Layer 6 of a small transformer language model trained on English Wikipedia (12 layers, counted from 0, width 64).
A neuron's activation on a vector x is GELU(weights . x), where the dot is the dot product.

Input weights of the MLP neurons that the questions are about. A number n stands for (n - 500) times 0.0013.
n17: 517,738,438,492,449,443,469,550,578,544,531,370,641,740,430,537,526,337,459,470,614,666,275,484,640,680,665,469,392,732,605,443,333,394,644,641,448,419,424,536,382,528,376,271,493,644,577,512,484,391,344,367,479,392,531,596,481,507,324,422,672,348,472,567
n32: 510,484,632,539,494,660,545,399,671,606,555,503,342,595,449,421,609,461,668,441,348,481,427,377,507,459,334,279,637,534,450,430,519,451,688,442,464,368,485,443,551,458,519,528,565,517,498,544,432,412,360,580,376,740,404,487,549,556,675,471,563,651,508,382
n33: 641,723,393,398,864,570,556,642,492,513,863,563,255,379,548,675,474,534,578,355,774,533,713,555,448,402,539,296,579,534,485,653,430,580,548,467,433,289,322,467,556,447,625,332,417,376,411,252,752,200,477,605,324,608,264,295,527,531,347,605,531,446,462,367
n34: 410,520,470,366,321,383,493,618,651,556,444,281,519,700,603,494,635,425,583,420,596,714,340,452,513,573,520,465,396,596,500,415,303,380,673,564,399,506,470,403,442,541,329,674,456,598,539,557,469,394,584,391,537,527,443,515,436,571,431,470,676,432,498,415
n36: 430,187,704,601,559,498,488,469,599,567,426,673,321,503,386,521,505,617,327,381,576,436,500,520,462,174,250,503,617,690,529,323,503,594,657,611,390,500,353,479,502,555,107,334,346,352,604,553,298,666,571,703,330,553,589,542,527,488,506,653,587,408,467,626
n37: 458,447,553,479,712,397,503,215,636,356,525,570,129,487,551,569,444,428,492,652,498,499,586,599,192,521,195,445,545,275,616,518,622,531,483,596,547,432,609,364,578,609,642,625,523,345,617,744,645,451,383,506,391,697,463,106,452,597,472,573,282,520,530,563
n48: 619,444,644,514,698,499,510,318,563,408,608,530,313,717,516,519,552,576,287,545,461,559,566,566,461,680,337,384,458,467,341,545,351,375,451,433,450,524,516,531,712,539,539,568,380,620,646,343,470,21,510,579,586,415,549,225,493,336,561,493,454,384,524,585
n57: 504,464,491,451,787,680,600,608,467,689,466,461,201,427,763,376,334,350,400,404,482,570,703,416,120,366,564,345,555,537,503,287,584,658,414,615,461,389,477,500,589,452,527,529,404,503,864,529,509,483,498,446,572,516,601,517,625,492,515,568,639,528,397,87
n62: 497,710,623,539,591,565,538,410,695,559,498,422,352,786,434,374,690,540,383,403,495,628,391,464,690,565,367,616,540,599,369,215,530,277,732,500,401,566,557,467,413,512,662,557,393,449,565,421,531,364,453,401,441,491,382,422,486,491,437,313,538,283,508,491
n72: 454,494,572,459,657,587,690,612,508,586,511,364,367,646,553,365,555,622,590,593,423,750,314,641,622,580,536,441,413,686,341,496,442,551,600,383,535,538,562,393,597,407,546,604,548,477,501,596,407,613,497,593,310,439,536,208,628,487,564,710,641,392,433,302
n84: 541,401,688,517,440,729,578,278,609,446,541,483,232,613,470,477,534,620,516,457,433,650,585,666,265,360,332,349,609,413,523,576,656,520,533,465,521,324,474,473,424,447,266,392,586,349,498,559,231,329,505,646,513,562,471,255,569,500,409,610,452,562,521,495
n89: 495,850,479,524,538,474,479,338,529,619,391,509,465,566,588,585,376,409,532,309,516,789,396,495,468,481,561,551,469,602,391,468,351,506,666,546,221,496,582,451,808,508,510,379,621,680,583,375,579,486,467,542,203,548,398,577,503,474,588,422,579,453,512,422
n91: 380,651,367,529,471,330,536,536,563,668,411,510,461,477,446,442,440,710,475,233,438,541,475,411,423,648,500,627,378,451,491,526,483,517,773,505,697,557,551,536,752,468,658,520,687,542,416,377,253,373,512,548,494,546,601,424,478,588,351,510,475,505,442,554
n95: 598,433,525,548,627,512,547,419,534,508,446,519,444,527,548,531,316,488,554,714,527,647,632,518,512,539,464,394,571,428,514,490,584,440,220,566,192,290,500,549,264,572,539,467,253,461,751,550,474,618,372,633,353,611,567,527,505,465,456,412,526,527,431,518
n97: 497,718,592,472,527,480,582,571,561,620,727,456,609,537,669,622,527,636,577,233,452,417,205,467,529,480,538,414,248,717,393,347,377,491,774,448,364,441,503,315,684,561,461,518,670,446,473,558,521,425,505,495,420,617,403,369,457,453,321,444,626,579,512,521
n99: 446,482,543,470,453,495,542,351,520,531,600,452,409,488,507,519,593,443,544,473,394,437,571,477,632,744,535,396,527,533,684,533,424,516,522,468,498,213,444,446,528,639,516,623,530,631,438,479,469,351,404,571,463,519,404,348,502,738,291,577,441,463,466,327
n114: 700,595,394,435,402,660,481,493,446,382,688,413,492,660,716,552,533,261,570,449,608,379,427,466,392,366,455,373,566,718,327,549,338,368,632,473,278,533,362,457,397,489,436,437,364,573,765,595,699,439,200,577,439,572,434,513,584,295,710,451,742,554,536,564
n119: 515,543,667,452,811,391,457,603,514,474,554,470,643,609,343,588,468,693,446,557,679,374,362,475,460,490,482,724,368,367,500,519,202,417,467,657,162,605,544,556,512,452,384,430,571,502,614,603,374,384,371,438,500,592,602,650,454,369,480,599,681,416,375,589
n129: 634,357,714,467,756,599,536,317,537,444,571,518,624,654,365,853,648,587,419,622,439,483,594,468,519,241,481,92,383,412,529,85,432,468,664,419,584,345,452,506,545,466,529,442,524,482,553,374,470,493,496,424,549,473,480,460,520,527,503,594,591,702,452,455
n158: 692,628,452,476,513,502,491,367,526,900,473,462,408,613,439,722,447,228,643,436,418,427,504,678,449,705,275,487,604,600,559,396,466,373,614,550,554,487,525,472,518,440,593,388,656,285,385,455,607,423,444,368,588,663,753,585,518,399,642,616,573,472,412,406
n169: 531,491,358,564,534,549,505,497,531,553,479,244,553,411,361,793,491,469,699,482,498,573,659,358,454,249,446,313,526,700,473,558,599,639,462,607,419,443,456,463,467,477,461,337,547,358,416,713,533,493,479,611,280,747,403,538,632,542,299,484,502,630,435,442
n175: 535,442,348,598,505,677,424,379,457,521,403,510,475,475,672,488,464,514,304,418,592,426,381,494,536,509,626,579,387,760,333,494,439,632,623,535,367,516,465,591,491,689,612,394,480,634,628,559,506,614,393,401,425,325,670,448,575,421,539,388,586,189,516,443
n180: 441,408,544,467,560,540,594,330,534,676,538,427,485,405,480,585,538,860,76,622,507,447,508,583,455,353,536,498,401,445,390,447,547,454,357,657,237,476,683,417,432,573,543,349,395,535,570,484,578,696,606,415,425,551,610,549,509,432,482,571,417,222,510,567
n189: 522,669,295,493,570,708,580,606,582,517,447,614,324,446,453,356,519,518,391,422,470,702,332,423,605,700,536,393,347,620,597,505,415,562,726,432,784,537,347,382,677,496,442,454,780,430,431,525,365,502,433,506,253,486,419,400,591,483,693,566,686,323,393,518
n194: 534,377,519,379,664,360,571,643,575,540,446,417,488,724,586,528,573,590,577,347,678,322,489,324,466,529,331,552,317,608,426,474,318,501,373,581,351,498,480,317,509,507,710,484,461,520,648,376,551,573,579,409,594,385,379,576,448,618,463,350,549,445,558,387
n203: 457,584,510,414,547,538,401,689,581,568,561,324,396,440,447,447,395,608,499,464,495,671,439,587,511,506,635,728,567,657,521,594,445,330,422,456,495,460,440,450,478,537,509,555,412,411,528,552,515,522,499,707,486,663,424,597,415,432,460,367,429,352,471,579
n205: 468,326,514,484,635,548,660,532,522,699,578,351,376,382,635,572,474,396,679,454,492,417,602,483,537,535,291,357,428,491,539,563,600,485,371,543,550,270,675,360,424,491,504,624,627,453,476,466,563,496,486,574,694,783,504,438,532,619,491,582,333,495,412,392
n209: 548,457,507,478,445,446,579,688,538,600,606,369,674,587,492,601,369,341,611,340,670,449,588,477,381,428,550,302,546,610,566,547,383,619,379,602,380,407,384,602,268,424,424,392,422,557,551,514,498,487,544,470,476,560,628,673,526,439,430,548,540,579,433,454
n218: 393,634,477,525,453,643,623,418,409,396,601,464,444,401,409,423,440,629,277,374,515,535,486,636,567,616,667,536,420,450,567,377,477,614,564,579,613,431,508,537,551,609,460,601,624,481,655,525,527,519,551,513,439,375,505,315,504,580,545,346,386,483,483,481
n225: 472,704,677,410,370,508,420,491,561,332,585,196,311,467,687,595,364,355,647,317,652,505,675,425,609,527,449,176,419,427,529,397,466,603,548,455,588,304,530,429,531,476,477,506,517,414,472,555,292,691,510,485,573,748,691,562,581,575,440,615,638,664,478,349
n228: 686,455,490,367,533,511,447,453,434,447,528,532,551,622,418,702,461,358,615,433,645,441,506,729,521,588,637,460,470,639,580,474,700,489,462,564,234,407,381,597,385,408,628,434,558,393,450,495,541,447,494,402,586,530,484,674,541,532,461,440,577,516,466,309
n235: 405,526,532,351,617,423,605,499,531,401,610,504,342,485,524,489,548,479,381,377,548,591,324,708,401,550,641,466,372,480,495,333,374,632,551,463,593,641,544,534,648,598,484,457,433,466,487,536,395,532,566,510,615,364,449,424,475,553,518,458,503,465,493,506

Each question shows a token from some text and the vector x that enters the MLP there. A number n stands for (n - 500) times 0.007.

" ": 466,489,604,706,482,541,785,642,347,574,451,492,497,382,555,491,550,471,543,606,396,497,524,510,538,547,570,508,566,455,300,572,562,326,685,298,600,540,375,560,600,236,509,695,474,486,465,578,412,490,579,490,566,489,437,614,87,567,549,435,728,539,590,465
The three highest activations, in order: n72, n32, n91

" with": 504,421,584,679,479,588,640,439,412,354,413,444,437,403,483,533,594,501,498,589,563,547,642,526,574,587,547,458,587,486,460,643,461,340,539,528,528,545,325,456,589,415,522,557,396,312,437,594,487,528,656,387,496,263,479,563,93,674,537,460,680,510,762,461
The neuron with the highest activation: n194

" A": 564,421,599,695,430,471,771,536,383,600,326,595,480,365,401,659,438,473,517,571,491,444,668,470,633,496,641,500,538,428,360,652,557,396,547,586,554,564,312,509,460,334,472,569,377,501,405,575,432,464,683,468,415,459,547,680,97,608,483,397,625,467,683,560
Which two neurons fire most, strongest first? n36, n209

"land": 540,499,506,720,425,532,760,230,367,344,536,574,472,460,537,564,591,431,502,778,469,533,635,537,707,508,530,517,510,387,348,625,617,391,556,504,544,534,432,631,500,462,510,594,540,510,385,502,386,496,582,454,452,401,400,557,48,577,425,410,585,586,601,593
Which neuron fires most, and how strongly? n129, at about 0.41

" years": 554,570,446,750,407,566,822,352,514,482,577,575,469,362,506,433,643,503,528,608,350,494,490,595,408,463,596,469,544,404,342,525,560,289,489,478,603,464,385,542,501,456,752,540,452,448,463,583,430,488,516,648,481,486,442,521,67,590,519,480,589,586,635,494
Which neuron fires most, and how strongly? n32, at about 0.91

"\n": 534,521,513,736,494,462,747,356,452,499,299,505,500,441,504,570,510,428,678,565,478,473,589,507,556,538,533,536,594,489,367,576,567,381,630,521,449,515,375,513,675,225,688,504,629,422,420,670,400,504,545,427,446,473,507,697,71,579,521,328,713,510,597,498
Which neuron fires most, and how strongly? n158, at about 1.2

" D": 429,561,644,737,456,554,738,516,365,571,508,449,537,419,384,614,544,407,456,477,541,462,651,494,593,532,602,550,640,375,326,610,601,392,675,513,531,557,326,620,428,308,582,506,491,508,360,543,352,429,609,378,475,444,486,695,93,610,393,437,674,461,634,599
The neuron with the highest activation: n91

"ong": 494,558,487,782,569,456,693,448,292,338,464,635,510,421,429,368,549,444,426,663,457,386,595,507,652,603,733,586,519,561,353,714,577,374,601,488,519,569,373,643,547,444,648,516,514,544,473,588,423,509,536,398,504,338,470,750,89,540,467,318,609,491,599,456
The neuron with the highest activation: n175

" issue": 553,569,542,736,475,509,739,419,420,362,521,519,446,453,503,383,598,394,486,477,474,419,409,540,641,501,672,644,627,514,369,600,587,321,539,483,434,541,309,548,388,436,633,418,461,409,543,582,465,606,550,586,404,471,296,694,104,595,573,332,730,624,684,448
The three highest activations, in order: n114, n62, n228

"ni": 466,500,558,701,366,538,808,420,309,407,407,456,468,371,544,555,471,582,583,758,371,435,532,513,508,494,630,412,606,492,479,640,656,415,522,460,504,635,370,571,532,444,544,502,587,419,567,673,319,323,642,350,570,340,471,564,124,811,437,377,697,573,634,453
Which two neurons fire most, strongest first? n84, n218

" In": 485,336,553,740,456,386,786,429,417,590,458,532,542,413,448,497,462,431,537,472,501,457,397,555,551,472,558,498,626,497,346,710,535,413,564,548,515,516,374,458,388,293,586,637,516,437,553,540,569,523,622,485,557,517,441,635,67,646,505,396,628,525,671,525
The neuron with the highest activation: n194

"mo": 633,406,495,745,563,541,808,499,314,343,370,541,517,257,442,497,572,551,405,588,440,446,466,571,448,406,484,469,564,401,461,651,670,414,590,455,580,609,363,511,606,431,419,486,556,366,478,613,327,659,710,399,549,332,652,616,115,620,656,463,549,492,607,552
Which neuron fires most, and how strongly? n36, at about 1.3

"91": 497,467,484,747,479,539,688,469,440,522,535,559,515,349,401,433,653,410,583,698,383,404,548,361,666,633,747,593,549,433,431,628,585,407,533,542,516,488,424,614,389,472,601,511,603,522,368,548,399,513,440,493,374,535,268,586,60,589,549,383,565,587,661,473
The three highest activations, in order: n99, n32, n189

" a": 473,460,558,692,493,512,700,494,421,559,300,489,432,376,445,596,560,538,528,653,421,455,603,570,707,516,663,512,489,325,391,660,571,294,506,484,461,537,324,383,588,368,492,595,443,550,480,613,472,466,690,550,490,514,517,573,96,673,512,423,549,416,712,495
The three highest activations, in order: n180, n203, n99

"e": 576,469,523,726,433,484,777,421,373,515,392,632,477,326,673,577,490,601,487,724,430,487,622,559,480,442,743,492,609,450,295,544,568,346,466,582,534,523,380,570,461,410,549,650,589,447,453,605,353,498,606,380,515,478,467,598,66,579,506,403,632,487,591,485
Which two neurons fire most, strongest first? n180, n95

"U": 455,552,521,766,462,486,760,637,410,583,442,682,559,423,489,596,536,385,455,520,559,373,494,405,655,453,669,472,549,488,403,542,567,360,451,540,587,564,341,674,443,369,563,423,497,541,600,528,368,463,509,399,568,344,384,734,89,684,518,280,684,507,611,477
The neuron with the highest activation: n17

"D": 449,501,532,685,419,473,736,587,387,574,517,558,642,358,540,600,516,370,541,474,556,416,507,541,625,508,597,511,498,553,431,528,589,344,522,498,597,616,344,739,474,372,618,467,432,414,381,565,408,489,551,349,583,379,372,676,59,567,498,430,669,464,605,622
The three highest activations, in order: n228, n17, n209

" is": 468,452,534,756,516,589,756,405,448,446,483,549,453,469,678,532,568,566,658,570,544,460,537,580,521,452,662,566,473,444,293,628,524,265,560,470,478,568,355,467,656,402,524,584,546,400,394,648,482,445,498,626,546,459,402,504,78,545,438,246,624,543,629,493
Which neuron fires most, and how strongly? n97, at about 1.1

" in": 405,479,502,733,527,511,702,458,414,518,445,459,533,420,514,482,545,425,547,583,427,509,370,542,560,541,638,525,619,422,360,692,497,380,602,525,476,552,403,421,553,349,506,728,500,491,593,508,571,428,605,449,535,545,506,487,50,650,505,333,652,469,682,451
Which neuron fires most, and how strongly? n34, at about 0.96

"p": 532,484,503,722,502,573,785,552,396,514,468,474,515,250,595,398,550,397,492,531,485,423,530,603,424,526,595,481,535,370,407,561,635,361,488,613,567,581,336,574,578,442,608,679,464,345,489,604,282,522,621,559,543,475,620,653,72,631,564,319,624,427,554,450
Which two neurons fire most, strongest first? n57, n218

" 4": 617,531,537,691,480,572,771,461,460,543,514,611,477,416,428,602,563,522,515,593,380,504,529,315,654,526,557,360,623,499,324,513,627,362,544,452,614,441,335,519,503,431,660,601,496,437,384,522,380,423,636,509,488,378,445,647,70,644,466,427,707,470,635,559
The neuron with the highest activation: n129

"t": 566,487,534,706,573,495,775,529,282,458,434,501,602,300,526,491,538,455,403,628,557,465,461,514,519,444,773,510,536,343,295,658,486,368,622,482,655,632,405,591,423,431,679,522,468,499,507,536,341,646,558,439,554,460,607,641,82,541,557,346,567,450,610,504
The neuron with the highest activation: n175

"ious": 564,626,451,795,453,479,743,423,336,427,456,614,372,412,551,538,585,445,439,416,439,540,562,558,651,486,586,490,567,471,322,655,599,430,483,418,659,506,364,533,629,448,502,438,549,473,359,589,379,519,667,513,462,268,470,464,111,697,499,387,637,526,695,518
The neuron with the highest activation: n189

" no": 548,509,619,742,510,431,745,560,435,487,412,588,483,429,429,567,674,579,535,567,371,562,522,568,538,349,620,466,493,457,296,662,529,306,424,448,581,511,386,436,532,386,576,609,486,408,438,593,328,557,657,658,616,360,591,619,77,603,452,416,574,504,618,458
The neuron with the highest activation: n203

"ro": 507,359,460,660,458,465,807,547,346,366,428,682,566,465,482,542,487,610,403,804,470,494,643,604,423,569,645,500,498,444,376,559,623,320,530,514,432,657,308,562,597,442,469,606,546,402,501,493,415,680,656,478,521,412,540,526,69,533,541,401,593,544,564,498
Which neuron fires most, and how strongly? n180, at about 0.62

"ga": 529,424,459,678,597,471,715,610,314,309,442,541,516,297,430,456,541,609,468,661,538,424,593,516,607,632,820,661,521,402,466,522,436,349,492,544,494,637,325,500,459,398,458,464,565,405,485,647,324,617,621,403,531,312,478,799,107,665,513,370,733,577,594,552
Which neuron fires most, and how strongly? n119, at about 1.6

"o": 404,549,416,701,551,491,740,516,265,489,479,699,582,289,458,514,528,607,502,687,418,505,603,537,581,461,777,522,524,508,401,564,541,344,469,568,520,563,364,535,517,394,499,547,620,419,407,614,437,591,696,413,574,429,503,565,72,558,528,409,497,434,608,518
The three highest activations, in order: n218, n180, n203

"c": 488,486,493,737,384,632,743,332,364,561,446,566,485,258,583,573,463,363,439,604,453,458,603,557,579,584,683,441,583,362,433,607,721,352,553,565,541,617,319,570,546,371,632,652,567,451,419,684,382,448,581,466,598,481,530,669,97,680,421,333,556,419,554,436
Which two neurons fire most, strongest first? n228, n218

" the": 576,447,601,644,381,448,761,437,493,515,513,530,393,425,451,551,636,427,571,589,428,471,574,601,648,557,635,422,513,416,387,650,541,362,509,435,478,531,346,399,660,442,541,577,538,474,413,592,345,511,624,465,594,387,453,621,73,681,460,370,515,467,708,547
The neuron with the highest activation: n99

" two": 650,627,538,693,499,584,758,444,524,438,451,556,388,372,430,504,607,532,575,609,393,539,597,582,560,428,583,436,501,467,294,642,556,287,562,492,589,422,367,523,579,469,635,598,512,420,324,558,352,496,582,499,532,334,547,612,75,488,484,365,649,454,670,535
Which neuron fires most, and how strongly? n62, at about 0.56

"m": 516,484,510,792,540,487,780,479,346,411,505,446,539,296,508,534,578,452,498,562,562,462,475,517,510,478,721,498,498,411,323,530,525,331,627,590,573,627,394,586,560,418,622,708,609,472,482,547,328,448,521,543,614,473,495,606,72,542,460,296,489,685,537,528
The neuron with the highest activation: n91

"ed": 604,417,531,741,517,649,789,482,368,468,488,462,418,289,608,511,565,405,540,563,482,310,676,549,651,472,505,556,448,504,359,657,598,392,506,494,591,482,391,511,558,398,662,575,506,438,420,503,506,482,611,429,491,368,460,365,86,785,537,373,610,551,641,444
The neuron with the highest activation: n205

" Mi": 370,419,576,743,477,485,752,478,350,509,431,505,491,526,339,624,563,333,562,553,418,576,593,495,583,499,597,584,622,595,410,652,519,441,574,501,440,582,354,578,378,350,405,630,420,442,484,593,367,423,660,428,589,229,421,724,93,762,439,468,672,538,610,545
The neuron with the highest activation: n34

" G": 534,562,621,667,425,609,783,617,417,578,496,649,578,327,435,539,502,490,472,484,578,420,693,507,462,575,615,473,523,452,392,602,565,357,574,556,524,566,324,606,435,281,580,484,404,416,348,540,376,414,648,377,601,408,496,827,88,569,444,382,715,452,580,505
Which two neurons fire most, strongest first? n228, n209

"en": 580,459,504,777,420,416,742,325,342,449,437,474,381,418,581,571,514,502,546,843,463,401,646,505,609,485,505,474,665,482,335,677,601,323,514,442,637,553,421,570,549,431,511,614,589,555,430,557,345,428,616,418,526,346,473,544,99,787,477,350,694,543,578,537
Which neuron fires most, and how strongly? n99, at about 0.43

"ol": 578,644,454,730,399,470,752,434,320,536,602,605,651,331,422,520,508,398,495,575,483,561,525,551,509,531,766,433,605,505,355,664,560,393,383,553,530,557,408,572,481,467,622,558,513,461,379,566,460,484,580,487,541,332,497,580,47,648,503,310,594,537,559,440
The three highest activations, in order: n228, n218, n17

" held": 563,528,594,711,417,591,797,228,478,359,596,415,489,451,496,465,477,494,540,561,386,465,507,575,657,456,574,544,625,530,388,590,583,286,645,516,505,529,364,507,565,467,581,504,602,459,525,622,523,509,529,383,445,363,388,547,66,601,484,400,543,556,666,503
The neuron with the highest activation: n62

" dis": 501,422,650,708,453,520,746,579,480,494,342,431,407,379,600,382,531,438,535,520,420,520,645,646,468,483,560,474,574,475,385,546,645,260,582,488,565,677,332,508,609,387,374,689,473,453,452,596,451,507,711,584,604,442,491,542,82,644,487,434,633,535,573,335
Which neuron fires most, and how strongly? n57, at about 0.83

",": 556,539,503,705,443,552,753,422,452,518,469,617,538,444,533,532,672,494,520,595,466,473,577,447,469,620,682,514,505,422,339,526,462,356,486,580,500,505,398,432,642,408,570,661,507,504,422,609,455,450,498,383,527,464,368,642,36,549,517,354,633,538,650,486
Which neuron fires most, and how strongly? n34, at about 0.35

" Bu": 501,278,611,700,573,511,714,668,399,476,394,545,537,353,366,396,528,466,415,507,559,459,471,538,426,585,531,775,488,427,401,585,544,394,516,569,358,685,309,530,399,305,547,481,517,526,487,664,460,552,702,494,597,313,486,826,108,614,427,344,714,599,591,506
The three highest activations, in order: n119, n194, n228